Layer 2 of a small transformer language model trained on English Wikipedia (10 layers, counted from 0, width 96). Numbers have three digits each and are written without spaces.
Take only the direct path to the model's output, skipping the later layers: a vector added to the residual stream pushes a token's score in proportion to its dot product with that token's output vector.

Output vectors of the tokens that the questions are about. A number n stands for (n - 500) times 0.0024.
"\\": 377377596495378504582510448466697545330590557437504555492500271450789573553351585391598381362567481544354466726550593596401450637384497702522467380500489398543686571552423506335386475421677586366637676582476322317389403525446560371471439609418542483361557489621521589415597489751401411374
"so": 552546631224496523479588607250530516377562240612544427594368419526618286566458620507496500432601260550188204428723557245605518467638532610466340368334529548369558324350589504424462414608383556418609646649401371542509601429500693520713649534438621256587522641887532453340492270598272265338
"les": 570450619533564429361549531554535576410367747353663821585696527444636315508301511674572512491608411467587326451601628527791591589590701430637515556266508655462777479729487383280450433437419714429411549187359569325376553669670535480367834538383441263496486500546928283713605389427471308289
"th": 551496573314483772249410631538584574465862712565680560594561674630479391263585497418553448512679308442431309406532606436354467585386526598350388318455506714472375436389664640500581397573520757664512401265546431315434414527380471444619526637433642320485355539718311493311508314543583723405
"ster": 575263495360567490370439564422344646316642711477785684543500410570562540444691481375532303373722293219473463366753609414524473672691531607566365529305585703325559459328580268500382569699789563430650749612475515365154603696352404333809549618383337475342490846779709326366329428656786339371
"as": 590621524392485592421556551526488397437397500451587422503493479439641536582497531525480604580366556585445380333411442576411382514576234366433668272476456500641468577705490415571550672775543626260322401487730270599359369484406587661470557494477664599474391504479456586583337480272522304500
"ts": 462413586474471613266339525486500483523672787340665656692282538390617416590560623392551380412583138500758391484716806398307493561574509738589521289361520474413558230439625326828832622459552609371754527327812481373531519440632591538542664363304428619509505516755768337833765395534576500490
"erman": 466282505497335485517595472406720492469453413304715685456717416647800217447548617588575589478613231535646405646422539625395727315551487264562414648289535153488610290576482273559630306679776367611223668197156208434451376504505511469612530496496404462478757786568580692515439516505543206495
"qu": 541408600437610637622503591556266264492594287378434570426569352541505584489235395532595566558387311557368349425524646412324390362370205668387500496468508601685339313531527454500317500656597543349527620629652425505414718592545554221398722483420631165702414466417628400367542179514403500606
"ually": 562536646459491570702548566185687490484556226577486576539533343477751367693375417334678440185626102346388464590776642529266956733435238751769139595386569464784776140761558836241528689500518237539318681780355297474213582588627388159617750458468554646490655640646480529744433444706389579500
" Year": 369482482535599338412534267534405621451487351195833391875551617589547393569703406533632530398450571648310301738413569549546709252371370785786312518353567419307445629572700419590321396710334599508778556377699468378460491584626496248715585623573500386697646787628656484565439326614551291398
"b": 565425521471525634442524431409426679458540526330418447677482425784486588297503505540453312600697376653497513484357346396504323569482614511437631563396490594598476624381427370426435736636353485458469540332610525358585641644427514287503734611378485622520401504627552644419340615436330700318
"F": 521531454408539493590534374350433494506752479320492339466701334727605546445519446432637590566514380599362571741503319353592338392525506548579413641510494209506522421410560445500610389522536549438475424464382421335662302572453443504506681435557508595562620451514359398467469496515463263351
" election": 274290690431569505323489483265540354461396663785627557664707535538481383500342571234591754369627384419429580721510533279259921221551664584519278299435616423423802631633631473413336434819810414509433450320644508386802389864571599397632445487567584453648694495313528303266624213631636401585
"ate": 495615492431697611588515551488639379371586500456537581557458606630618641318660588262493719516636428579724626321500563592345563416653428474597565337346496500547584328606528574708410520429483464380223440665818669354248210480428342696272585543386416586699483706485496541500448495797773297194
"h": 563688437421734521579538552629495536538400400571324341617536358557434717293523566452490595359769492605582478391658356549563467613631561425596303566393479513652431371539435503359596697564513547681303667213419138600487591621428397604465504493395427243635391305390420496431567541327526709550
"che": 553364439450573513430524539298318374268638493369428593494234443514542438601457583578510534535574214361282259298541538335362466599424481957547617476309554482469495375480555291579440584720425539660719635347588661392312651306674388402639567451355605366616716439694440565524562472389519668332
"rid": 498610636472791487618429659306377286312722310257516721493433536647739428581421487630500351452455376222488434500360434584459563455592477352468523209306525464553472303536524555227504403520618411448464537298479410346580367666517418231532397436558282312280454714611553437586414443490342294197
"usic": 492616549440755620700460436436573633500440249523977453422564338434869432483481547449668522505616523422395605473748162285105654282512620628736500343354521404270487718595806366336525569685418531347551835173520580230516348561564388044600612445674357606463669573508817600492477483552741389469
"red": 529565682352803524404656576457710180491629380318581628588486424295670249581496468426583521469444222426702577591436547411381311392656717587478683504340491379582598286666350354594267668435619480533381500332542304258608873356653366547482399378572577325596444707281638618553200181673474334398
"re": 576628567405777580444764551527514413597587534361271632443356423390511549441588629577479353512539391532705520214295641374475506504504614412398574447416500188432522398578464596160363397604314473263661495157466383112721433496517404730459357417559381439313645509525312612413341366594348478571
" rele": 351425643473571546492464530345725049454512331525705523667605527507573195608258631423536444386532399360553639606474137538421578401615655733610365560578613385328727496547626546519376631612580425402659640315581561479411149717788503216538709545637464441550527495644476395344455380696480577431

Output weights of attention head 0. The head adds the sum of these rows, row i times number i of z. A number n stands for (n - 500) times 0.00077.
o0: 578432557581340457499474325501506625575427377419522473512485464363545504521465408408519493344450369495410540491494479650448593425460492569623588626418451610588597588594450591475391461362412645425366634646707501430459462276588521581716534531656401497663378555465691425322442542501351550391
o1: 588649602565349610421565620328493486464502412561518564583543411500471508495511588511442609687501570571431435440430492477476468451516540268368665482391526427471477420469580574655520692566543449601436373568393417533524791516407486503410403575540516488573387393503399430542576604435545534595
o2: 507756522608468571532497317543517308551493492615469377452356594609647569620509643392437582283305450537391440484539574394558471583570357473571459532296380470349814353640430692580582555511634412529539511569444607561510460571244597591625435535292549465385774601396397483490640426603573546451
o3: 525387401488748249498643556516321364390506639507475528605486555804493565624508489331400496416575478456454548463655553475513483598720449490426547324576536459602456350474574619702704553589473508567615537435403460657585539760526444361542580479334519497640551580437555378542474404507434560473
o4: 644613410699804306484331404571472680460452607614432550562364463421428514564270471509458386439402528445479463467455472513458569550385564396629520832662189469728519566383581530694452602613497548651569514494338438421365565618674450381307589337658442551488299566517593405479483353355422430477
o5: 428519684505581550513667680514703460530447467330533436656436687434493656668739502477553469564321503612424652505537647565517602435659535331516513459406543478565545397496526640488606682594471158444578459531390499750684553470386444501402429487429465410451646553513511477408515262608571547686
o6: 580548601678368468567667555479387402513516468469405415291346637590449526655255636434605413502266204481499551501487535460396459379431431555375626585492527430497353418452613368468508515570509423247517477391423580518662300463588368414431424486442422522433618485442528336440441492358335452608
o7: 485692585343545465509390603473478294383534358446568468547288625509507441665469486499392515501671403547527528602778513533668519398509357493440518616483309626665528446504429523576516501545466540462413604346699596574513570538619572608675594349409440510540648430525480299573496436490422609616
o8: 595564669464552529655534577289476463553476385389409373665353582585577481690477649507361630647358319531414652496533635475571482290787454336409633635355304309575392343404572320571607626549520355463460494462401524509655547598515426557497557419399345616396763548534374415480365311434508682495
o9: 410287388517480460367430666569513534458508313440565484447564527589516495345622514702699402517552503446656465366385434606583532579451378765434447479278931492456376629533415612484407365454452522474418461474566541473493476653411555508438445591476565538369499599482380660384626703618643429496
o10: 436234406522620387379514501510560407399552264451608520507591650567287636562631653402237446323534564646582346517577410557422584513571366574448472350610655755643600572422488740546456419430632515629562606332617488571364541498281636551517614501527382604587696414479498674491618685573547651487
o11: 466490550478429681479640317543489375540399655448574528363462337471444611495679589295492442605577417535431494528434412531291460507800482456437624396368408510394558475663460502501552414474511408612679598496549696430506369490469527468559455494440416562680586370516587517346452615427595522447
o12: 589301340594635425414502424682565426503594447589521381434379572835670554513544377536530617347456510456473559521397546399497425551532391511580491523322752446466615488627565517562608265483698418609617503453435502498549415620439506483517650404360435457340650625406443438489601403592584402421
o13: 516359420487505563607472709477617564605340552553619410537437514652470639273422357644605403484486626341565480445404592648442392418388551654620473408586718330417351614454467484384508506498438443491488370404587536426498461518610546474469535571542470344443439520474496489345610631651474486494
o14: 552324410452381629374349508591507575772544515628550599383669354452425409209632473703552567553473582549659457414435329471496460778361510507534385502401601437487461622474583266380565453429530457670572483615448470423465415477538409527356406552517561358521322387602397771576500534402531410591
o15: 660313458486631573414509421548512433567374533504535526488544409643480573426624379335553520319549509514430528616470573427444394601475426624644342351627766497483668538511361702480660604381605507398544354563708543505465569443529658584530640454552447535408628580525592413652432568600461481282
o16: 473519506478381601511534503579568575665639401538367635475700326495494584338580510582517494383322565523547452555568479541478532708419641626795404591623415488471506538520511452354463578396630482248407473647269481559532591333428356514281518493507341345496493491524516629500583512430357517670
o17: 526273753537500544521579641471361570568440516546571373377446585431314451603496684562592432604561466312601449517519532583435523341496619517361489364550418478564342455392377444334404576539386505358468370531552426498481456498513514570241438750663560487497529442491451381400502640537530544588
o18: 491629408277414594570318463552333615632445705484450525518595353383667630440524473400596540409420681433417497355511584540601546483508476676462634444423286447442642648629350569300407472499419533302298474584462592345446587426368540645479396586528536417590437562461520539454579496538333432472
o19: 483718556424637581478430369385439448570584452463331668576371436344483329418493635526734641656546425652685468360671414363463513657464452243539456664508541474540450582472436470675487618508406643638374569681410593531591459642658493514411414341458616709548448597485362535520348542278606586463
o20: 508512423429664476614275521386455599426647604355532523438340410459401629680490497516336455535722524497397594473659405486600524531467395442478424635748058496617567399495509464485650449463472478472450579544638498406491595561473487550437589305527461473477646487541579392498307327329455644351
o21: 472559496496559419422490488503451506492506470466349415507512475330300280419423488402602547794441559498577563347558290414513493572566459195381551652465552586713515371500565428737583564487446505704515387562337475550491551659767504380287488346555440639525520337593382517476469468231625571519
o22: 328388365508561479357506561659564580440439528484533519513602489507593409291551375534741566656621665468675382558664382520631573640514492377558341433525889688595450557477595495592494444398457649846376544517483475531495532544714488398547524440508479585682202363494553588512586602488560451539
o23: 477535484550563564492486423427717740573444498434430440485566584297631520511497433554470540510348472480486587508582431466476503477535553313719333688534359458519518434483503519452483649632468457427394508659463522524519540411484428481359374628570460516475450568646487684534495383487592605388
o24: 519458645470442586482533567522534493545199559622614590616547566566449644636615518334393589459608601544557497538478604458384541362583545558391454288491598567592517580421480585388421752438491594482346496528680406525580690257441463608396474542531554597521424457502388491675504442602388546501
o25: 554259576551325505388638469552301544584491649546326534403642443559299594573569603371373437660438374440549485382333432584256458479612713427517636496575745562485377511481610334461470502487574441706685557501266541422544227511409346214315399464464474552608569417400564499460378518459533442341
o26: 388485571589262703519539545461606645666451446524573364361604384395529430447530606685506444506334317511447471686327435499501541515370727444518434425411372499380277447397505410367447436516537448495553477535443451475448525376355430584455390819549589313459522487493547570548613485444516464584
o27: 541501532652555644412616480698420476481408505504435413578297582593431587688388545355762580470480443480591571446458428364415475456423411348497481565429634568554426375436532545638550612499509577560440367481343490476676507518562399602371533274414432587459524573426473389488520407434704414590
o28: 350563452409615331491561358584416414462469327664392450523645473729413542445344548327600473426495414397617465456679484429416566542585403754523466414585409554519568549494573521563413520471484694492514588500481498436518376545678459370662497411496507642692414552445453512413483619444364320443
o29: 625755600482502433689508436449465288567443302578453444515342603614528675763480655352290652429222375536375615470555642461515518194694429643440629602285248403532559391470517477566612675561526500322487544415481655508624402490403490521607599481370355618438763600318388365471471401542367621509
o30: 431562639348689375524541672418592543505449647328418481654409503577384591541491489575478282614440310487438626624621644534579457394700542504570490655749161409652419514314608403517489562666358429476546623393511530465685469568687402323509520457390433515485495589495509423443293274519436557512
o31: 309632447518461558390549379645637516608423420531386545732599406497729465426618322592639485446444492493423605546576573558565458409437658555710300594438228612373493569548598483498423734565597584502408525574526506685549451439607320523530554468487445206339401705546595425460525304615419507667
o32: 560639345523703304453397336452549614494511595406576690385340549439682441504409329625509575450357492546542590524494706606646597491482553605703372665414643352558523632573434603550420292645508427436627496467572749517441290563607574388547622507566459495416389633604552510438501498660455534436
o33: 626660582515537405627430469494480413454553332579549382543316607594605589730534557451337655478261475526441608444507617540581532246519460648403608634252554398483465388560509397615632590550614404393502515458566570527632440458385501570587551470552358525337733521386393327429540403561438562538
o34: 478523389500519459608321422528531691610601600497519538545524281222437416409446586581414489652447430518692490460621305475583564591279547585626402729572078476717515698252467342447472527525520586469437637529512619420428464469787368423412444491688414481582390456556577500519266414276473489465
o35: 581577647493510513543672491271366328287362645498581562694500410376291494564404539160207485502519472533455502447560543427244602352554498592298689361523300561494559378548414636709508727432441401358517638486705469553554527521558590618630471311546547599823499255546483419555374456355409581521
o36: 521573391433654552669385383379523555410417579435615670623527467418460662570542617321247555472526709576448532537657457449597625440498540457545368532593146533802647405339354752553532589562503547489498485441607454490422754401483593594282695498666495664644485453578518498627488370435548580385
o37: 635627674513347570629526448466449306568433346534485474485450558585546684693551686416308645306178338556340478469469599405459470320566516714471582468229332402406545353535406541427621734514606399184522432533533577525632426347261528587574446574391475546370782525428408380503523399587449560534
o38: 492444440477477416472313570453526522543537250532424399477512494574455559501469456676366378503364389450424590591478554557572491392449360508550597516577262453552485532333577312371550519501700524425538625498516475554569450518576480485544489526514358347363618542596490359456457397422265522657
o39: 607717648507442504746448437438456320580434346578517443387245622627623698742492647473373710400188371544371538454446670383572522327569426681399586596211404330445489400507429432459640666547571456311548405433429662449640384412326479560614475542383391565401766591339338330475529441569447551622
o40: 419497514509488477407457646454540638537558357563512441500480332582520533428657506621372592529361557550546464611624615542297605389675455458556549361557267389712501669430487376388608601452633329465574659568503630653678357515658453431536365614355471230454659517461389654432495564390476608571
o41: 318691598448398644470563576465474342418478314547584434526413599754593583519498639248613668353456614514544500556639493430413486403688341577512534348484562544454677449613521601568422382396498448384376575557503548507537508372342561560652507414457469567666690482438252542443633657525421495597
o42: 466674603491368590581688439581550374659408327593420601641575596477547549516581618446566556415456454581413462498691481416492512491520537435576449335402095599429582452474463624326516714550458518257349459638530489718629607412390423601509401650424481528529619595356390482444573429585492660661
o43: 439478370494649556491565642524691346530462694445508493692411515605463378409536353715574522320620635405361530547644477440567318623490673340595276670615441421506578360517416644716485593579385429440473383591340519663460661578599436378370557290441600390434337485521571381558436305421541398408
o44: 488336430684445581445510361675615429682398556582634607507638631555585575537482468375522485459540570482644604525388403374382579658424672606530369395372637629501586553515509659498520491384524496537547453516499442525254546358367437496353524524669542544537532476587584592554587505617561440403
o45: 524511431545390331607278357572353700563666530539513529486462531384664521581363460720580511522449615439580530220356327587530585522222654490497597696423607580431372537639513362445473430462472648594413428496276408380378494552342278494394470577681537388392311630449632600446548529424531498625
o46: 477709643497351438507646735457332409436447615465442492540416550585487351465383495662628566678453382492444408440398680545597469492610581355353592563470714448475388416564613374547550582565415496599490337495404478608639431653573589313520380517244616460506506422375354373514482516460324492642
o47: 612575571553557344480333453531502428345585419531558354428369592604646610719586537416375566423387504513410494394422709484623503380596396575470658504297809571568664322628547539542591549421583369513515457468481562530379449548349621471621522451481528438537672527433365341471602578626508539479
o48: 618609695602390679577651570360479485299574521505566640503327607419458551627437518411492491547484427603646562587402465315241604414348455493354598368626474580429445556682440549454458613398414504305370607478428393409528577349388388694573436280584616519619511363429472626558429619375432621612
o49: 539296597307435562454550461406551531674381344432427447421495455621441506442680462493616486717595325627516603609325482550433649368673614461521425607480703477588420535473484460445626419504466481793616376503498391552640409365636508606467584613430351519458524581669488366432519447465504467363
o50: 386564442566570460274235612368602485430538344355482368481588527522438340498568599452399434564421552586403633350394483457532348542444397505529500537648385454456623392480538382680527538605587319527545660427508576507374392728247611526581469510578618474501631544565405377602344392444472398524
o51: 647345706666440427541484424393576452739399536571535504536498369547281433496518556602497402568398364486472405389475584535268361595283432469699572475420417450514583517299377553531590612347609345575740500463480515498383292674550332422761527599470462379469582419430678392490413706502658516376
o52: 402590562463599595559665536410395459522601580417420422607507542504337592673579644299370508478661505524444462648720373522489494504593520369539362725643026601439549486534540469625579540541584473533462606408501451562609522403556499650427542380433273438431601531643552439552424406477566663426
o53: 628413519430685423550482626348320573293549346381495399405445393674201660679533660316306460513455346520454514527425510513497537301546317647450628316584481561531484474515483463547559356489535541371548605300590529382588428469421578626480557341507364618605668606316390509524341607500398543312
o54: 507533405667485449567485478742447319482396433453564337506512737653728617595376431597619427481446534462429536480415603514690465473393503589555538613384620575320684360634566631426621507592574485464554295392477588538540520422369546530631492397568387484349459580392607261419658462681421361555
o55: 373314465489419519384524592518507737479614653478532539475653471354431482284497464569589412599621590543634360456480352564513512763352554403540456451688625542548472577505566486472385386415398487647454454639389321467329571516466512446446343572580679440664234411554592734531598590461582508538
o56: 529533475544494531434340480675657565586433404515635335508478486613555420427514373604523576385432602333607512391445509607450492553455394641593413501539666466489573654522502412476515377400490579554514597494735620443434346433542621611574571539707447370339573522584507589439551547448410393456
o57: 424513390415669556474457295483640574501415582474474725495427357647436578464577530347440434489602521500459560504596497400451542712691468516611413345725425492557630437404435576512561346575432620549681631444407560344561510533374463375480656495566397617646614584470481512516460448476449428360
o58: 536729503504406453651565470364397401455567381576454408278365580658570491568390650434419637477385364561418533490502593466490473309672377537448488556478299358489414408393606310496529388606550488473604560318372579418618371553444604461511629640367442585387670519340301478509503549432462533474
o59: 433457402609508436474427327801707511529532346527635444421627570509689417330593416566519477477516525478533502487391426516479440513476529514667413587262596627621459536474495495446507474385494560618742658567547529451288311469583637464520565570632421443547491480556529569248657557469600442422
o60: 561447459489535607513379482406699566588540683348521590607591257243599460485491368659503371568478501467484579572526588689729514675250641588665320564513249343357569618545411511428364490508575504214535496659548413525481603316614474600488444500608476302356353589627693364563428214628393534550
o61: 518281459394277463548648456511328205425499504582483606360569541744541477608566531534522661265514487526406359563510538460507459443487426765486479231366803575220698318760490610515493484455650540422585460487540539617558402501192530365828486548289582457476535426420543411638548631638404340583
o62: 429628517484616499755424539490540654482511521541523455423579391363500480457346610771534513653441551487527389554441460464630545455307556444682381622513360521455441518398559347340485433449543655514339398530441308456474607409569469545438413509621461493425272548482495587473580476450539620568
o63: 562328383564417543506490473562513464682541455490515453420474417503526612465556496616426506350416533468364489494420504579557528549414564526569671481290635540351521407622378624396492376359586346426594516575444555464432514446448610572469475509485479329509565557540689407345576628593414536455

Each question shows a token from some text and the vector z that the head gathered there. A number n stands for (n - 500) times 0.0065.

"n": 538409570513531457513537505494540430554474468523470435453518523464480535458433510516549531497513527498525506509489542496508475534520512469450502509446523481495533486466539500545522513504480495
Which three tokens does it push up most, strongest first? "ually", " Year", " rele"

" |\n": 489499484460525486502494486545497491524517526500464492496527487524550516507496496513501463493481543491517441509446497485476480466495517506487513487509530495436497528503523523507536484456506485
Which of these tokens does it push up most? "les"

"ied": 523441527511500521482516488511561495527501535496532483489510468479527568510559470490548532624613518495529409463454560445516505531501520471493468455541526500567522538517534560499517542467450476
Which of these tokens does it push up most? " Year"

"ors": 476545473538544487526510526526476455507524567477572482508556475574543475477474491518521501500545498514531452504473527507531503502531484539522474471509521474489450468507520496522504451426479508
Which of these tokens does it push up most? "h"

".": 491480508496542442536509476485431509510494510517555483498537493546488475472504487495550502523518507487525494490496522494468470479535491483514486489518498538501463487472517547524538535469506497
Pushed down most: "ate"

"l": 516522480484537505522499544517507495464453502487486563436506437559478465523533500552502481434508505497493529541484483497484495536422524516520525536493505593455475512529499475506646457468438466
Which of these tokens does it push up most? "as"

" t": 521498518507520518487505468490485511472519464532482515510525496469474520512453461468518517535537557531496549524518478498504496535525484464492519485517509509506490492458509518493490528499479486
Which of these tokens does it push up most? "ually"

" ": 455518503466525509555503573513473533488494482438451531452563496594522565459560509531499479551439504492504472484424485465542488451495417465567517479528546474514538473505507513590514396373499479
Pushed down most: "\\"

"ab": 473475509478483504518518547497486488467480506472474515476500513500475504489518561503469498523474501479515498503498513515461447502486520516516477504508526511493496511500483479513480538484522518
Which of these tokens does it push up most? "re"

"s": 525464485536548402527552551466518449495468498468464488489515540493482455467472487432548528550469508531560520521459529473438504473473494535511503500472579495551573550493524542566497517501503497
Which of these tokens does it push up most? "che"

" of": 541478490493523468434508461480516458428494471497518466562453550418422517491455523399514508533503534489555547592550503504487466487531460513442482498451546517494532454523506529468469552515510494
Which of these tokens does it push up most? "\\"

"ly": 443485439537591465479484572472480491469502552458472542463521554586481508476612517496519515601451453502590484520420511448528383470486501550486493442538513582494506398516482542518507464360514453
Which two tokens does it push up most, strongest first? "b", "h"

"|": 508438504481470487531493385566569493583570524563514478503441463415522446480468540476550481492506568519479434474527565566532492496441541469429514501556513541412577550458539564525560517583496549
Which of these tokens does it push up most? " Year"

"ed": 515449489460455479510517509529512545438492450522534534489490484459465506486528576473452490484513516495538507556524497489458460514496520481453441497495504513529520478468525530498544562475494541
Which two tokens does it push up most, strongest first? "\\", "usic"

" by": 498456504494525472466527471491518469530528488536497430525472541455483474491470448461517534551506596491513465523462528512510486459496470475461498472500518484522560502467547559512474543459527481
Pushed down most: "as"

" on": 502492469464552448528453491458459523530518481521515492538439555469429472478518469457455478514459544510499537491485487490475474440539476523488472517488471522559566509420499522511423571493527523
Pushed down most: "h"

"nam": 500512508523523495524506458501516508511560489531482535491507488475483479506472460496545509524497521541475536490507518520520521504503477472501532495537491530503521498465512513513471490543486500
Which of these tokens does it push up most? " election"

"In": 541463413555567345381651606428488309492540423598429433569470605418508513566323542400518521640537583493557441694475620565483401490580490433460390390621532448515609515372542571535467573402564465
Which of these tokens does it push up most? " Year"

" $": 526468476468494496492490442512554493520508532541531527525437512438476508526527565449478454489499496484537398529510562482510453535484550507423475449543480517490518511513475528471524559523520554
Which two tokens does it push up most, strongest first? "\\", "ster"

" US": 481499533396567450498505487483486503450506558451492442531569584527502525458497466458538527521472540538608458512433518511548519460482425534450514504451588538475482479512549506577505444387499456
Which of these tokens does it push up most? "usic"

"f": 525455542481438453516535539511481490501466508455485494583498579488460484454525494473487479485483513483510483497507501516485494510466443561496492491452485479552567520522488481516425528542511542
Pushed down most: " rele"

"ro": 530464531550517499504534495501507527536477434502448478517498533527487488470477476515509519521492533507497490560452457484446530506488579511439505485540499436526503523483477557517481494421450485
Which of these tokens does it push up most? "ate"

"end": 478535463512531478511450568517550452574499528486553565509411492540472519480560562488438495467432452533507467525479494473508491476558550551460488475514523494548534440480481500534453507442473525
Which two tokens does it push up most, strongest first? "erman", "b"

"u": 511432477465459480519527517547527547454490451535528529475495481473466491471535545478463487498499543511550511545511491487467457506472515456446450491494503531515533473458529547499577553459473527
Which of these tokens does it push up most? "usic"

" gr": 468461460562609500516487581419446510540499514580480482482525619546424542504543474477464520613551547539593443564458597507565360456499474484430490402554551568583576448394507587538488577356530478
Which of these tokens does it push up most? "F"

"ts": 520486544514510525508481460501494537528489507497497507491540500502478492461521500513469519481545519505522488482467486498502469506537490516495495463524499525520500493459505504494514524478510533
Pushed down most: "as"

"ear": 464499467519531506491496532521524472521529543491497509498492521483482492502506530478472510557482495521519418505479522533493480450519488516515517490539531489485540506505485524526487480454511501
Pushed down most: "ually"

"ran": 426590541503432553489533457404419469486525563396431451538626498569559469471377525564437450429466475515413564480460455565468604526551464524594562626419542357355420504554465594478432468466465488
Which of these tokens does it push up most? "as"

" Comp": 475535465508563467530516529531485443527500557512541486475558504590506465455450481522529496505526530518534471493469541488514497459526467500510486475512571493482496486481528469524509477441472494
Which of these tokens does it push up most? "F"

",": 546548473499517533472521519505531517458508459473496490503503498524494513506489477500472574476572520549488552534513486522471505517539503513492511512506500432516521496441494467471509483441478501
Which three tokens does it push up most, strongest first? "red", "ate", "as"

" in": 525479503498498529487455475509495482446498472559532551548486474445470557578499531513475491489524486472495521558549458500474477540503543475434461529480476501519511493498493504436502566468494507
Which of these tokens does it push up most? "\\"

"us": 470477525469477504505522540492491492469481506485474492483509513500476506484497549493459491520484512477516491509501518513474452504498509504509484494504540521486478502501486479514485532485518518
Which two tokens does it push up most, strongest first? "re", "erman"

"I": 507484551486524525431554536482483537534486492531488413490523585515503509437444528480417442558594553510567431534420533437531418478574468517469516434533563570537408502493519529469549547351468523
Which three tokens does it push up most, strongest first? "les", "ster", " Year"

" A": 502483554538539524508486464478470530524489520502512498508525530497449494446521506499481508490558523505542488497485514494523448510538488525469504448510527541540496502464506506498506559485495536
Which two tokens does it push up most, strongest first? "ster", "les"

"od": 460490518511515456472521494482490467482507498502490490521505530449475471523460509456516510550518496463516494522497526503485477498518473472502478465467540497522513481489484522516460538487549477
Which of these tokens does it push up most? "so"

"6": 482555418522484457473476333528512519460504527507463489445547444571671466531526463540522237437494444366463571484265412132411509466564540485553443531490518490464464482625489510427497437550484448
Which of these tokens does it push up most? "th"

"th": 488472566540534514490508434491503500513483510482502473521507531459452491449497501491509501493515519501531504491481481486526486510530491521475521489468524495538497493526496482501480530518466522
Which of these tokens does it push up most? "ster"

"ri": 509534495478516542508455563516454490502493519467516520504515487481480521499527530513489486529505493499502474505525503517489479513505495519525508505532537512467498509512487511503490507485488503
Which three tokens does it push up most, strongest first? "re", "erman", "red"

"ar": 522460495483480485516513513511493522460492465529530550498492483478461508495522549496462492469496506498515516548520488496445471511508527499472456513499495510524508496472530520489521546483475538
Pushed down most: "h"

" Fl": 525437502494525462514496515484502513496490491510493517476522516490483532486517502482504526497496516527533507520482501481482471473522521501460470483465497504511506469464536509528525526469502502
Which of these tokens does it push up most? "usic"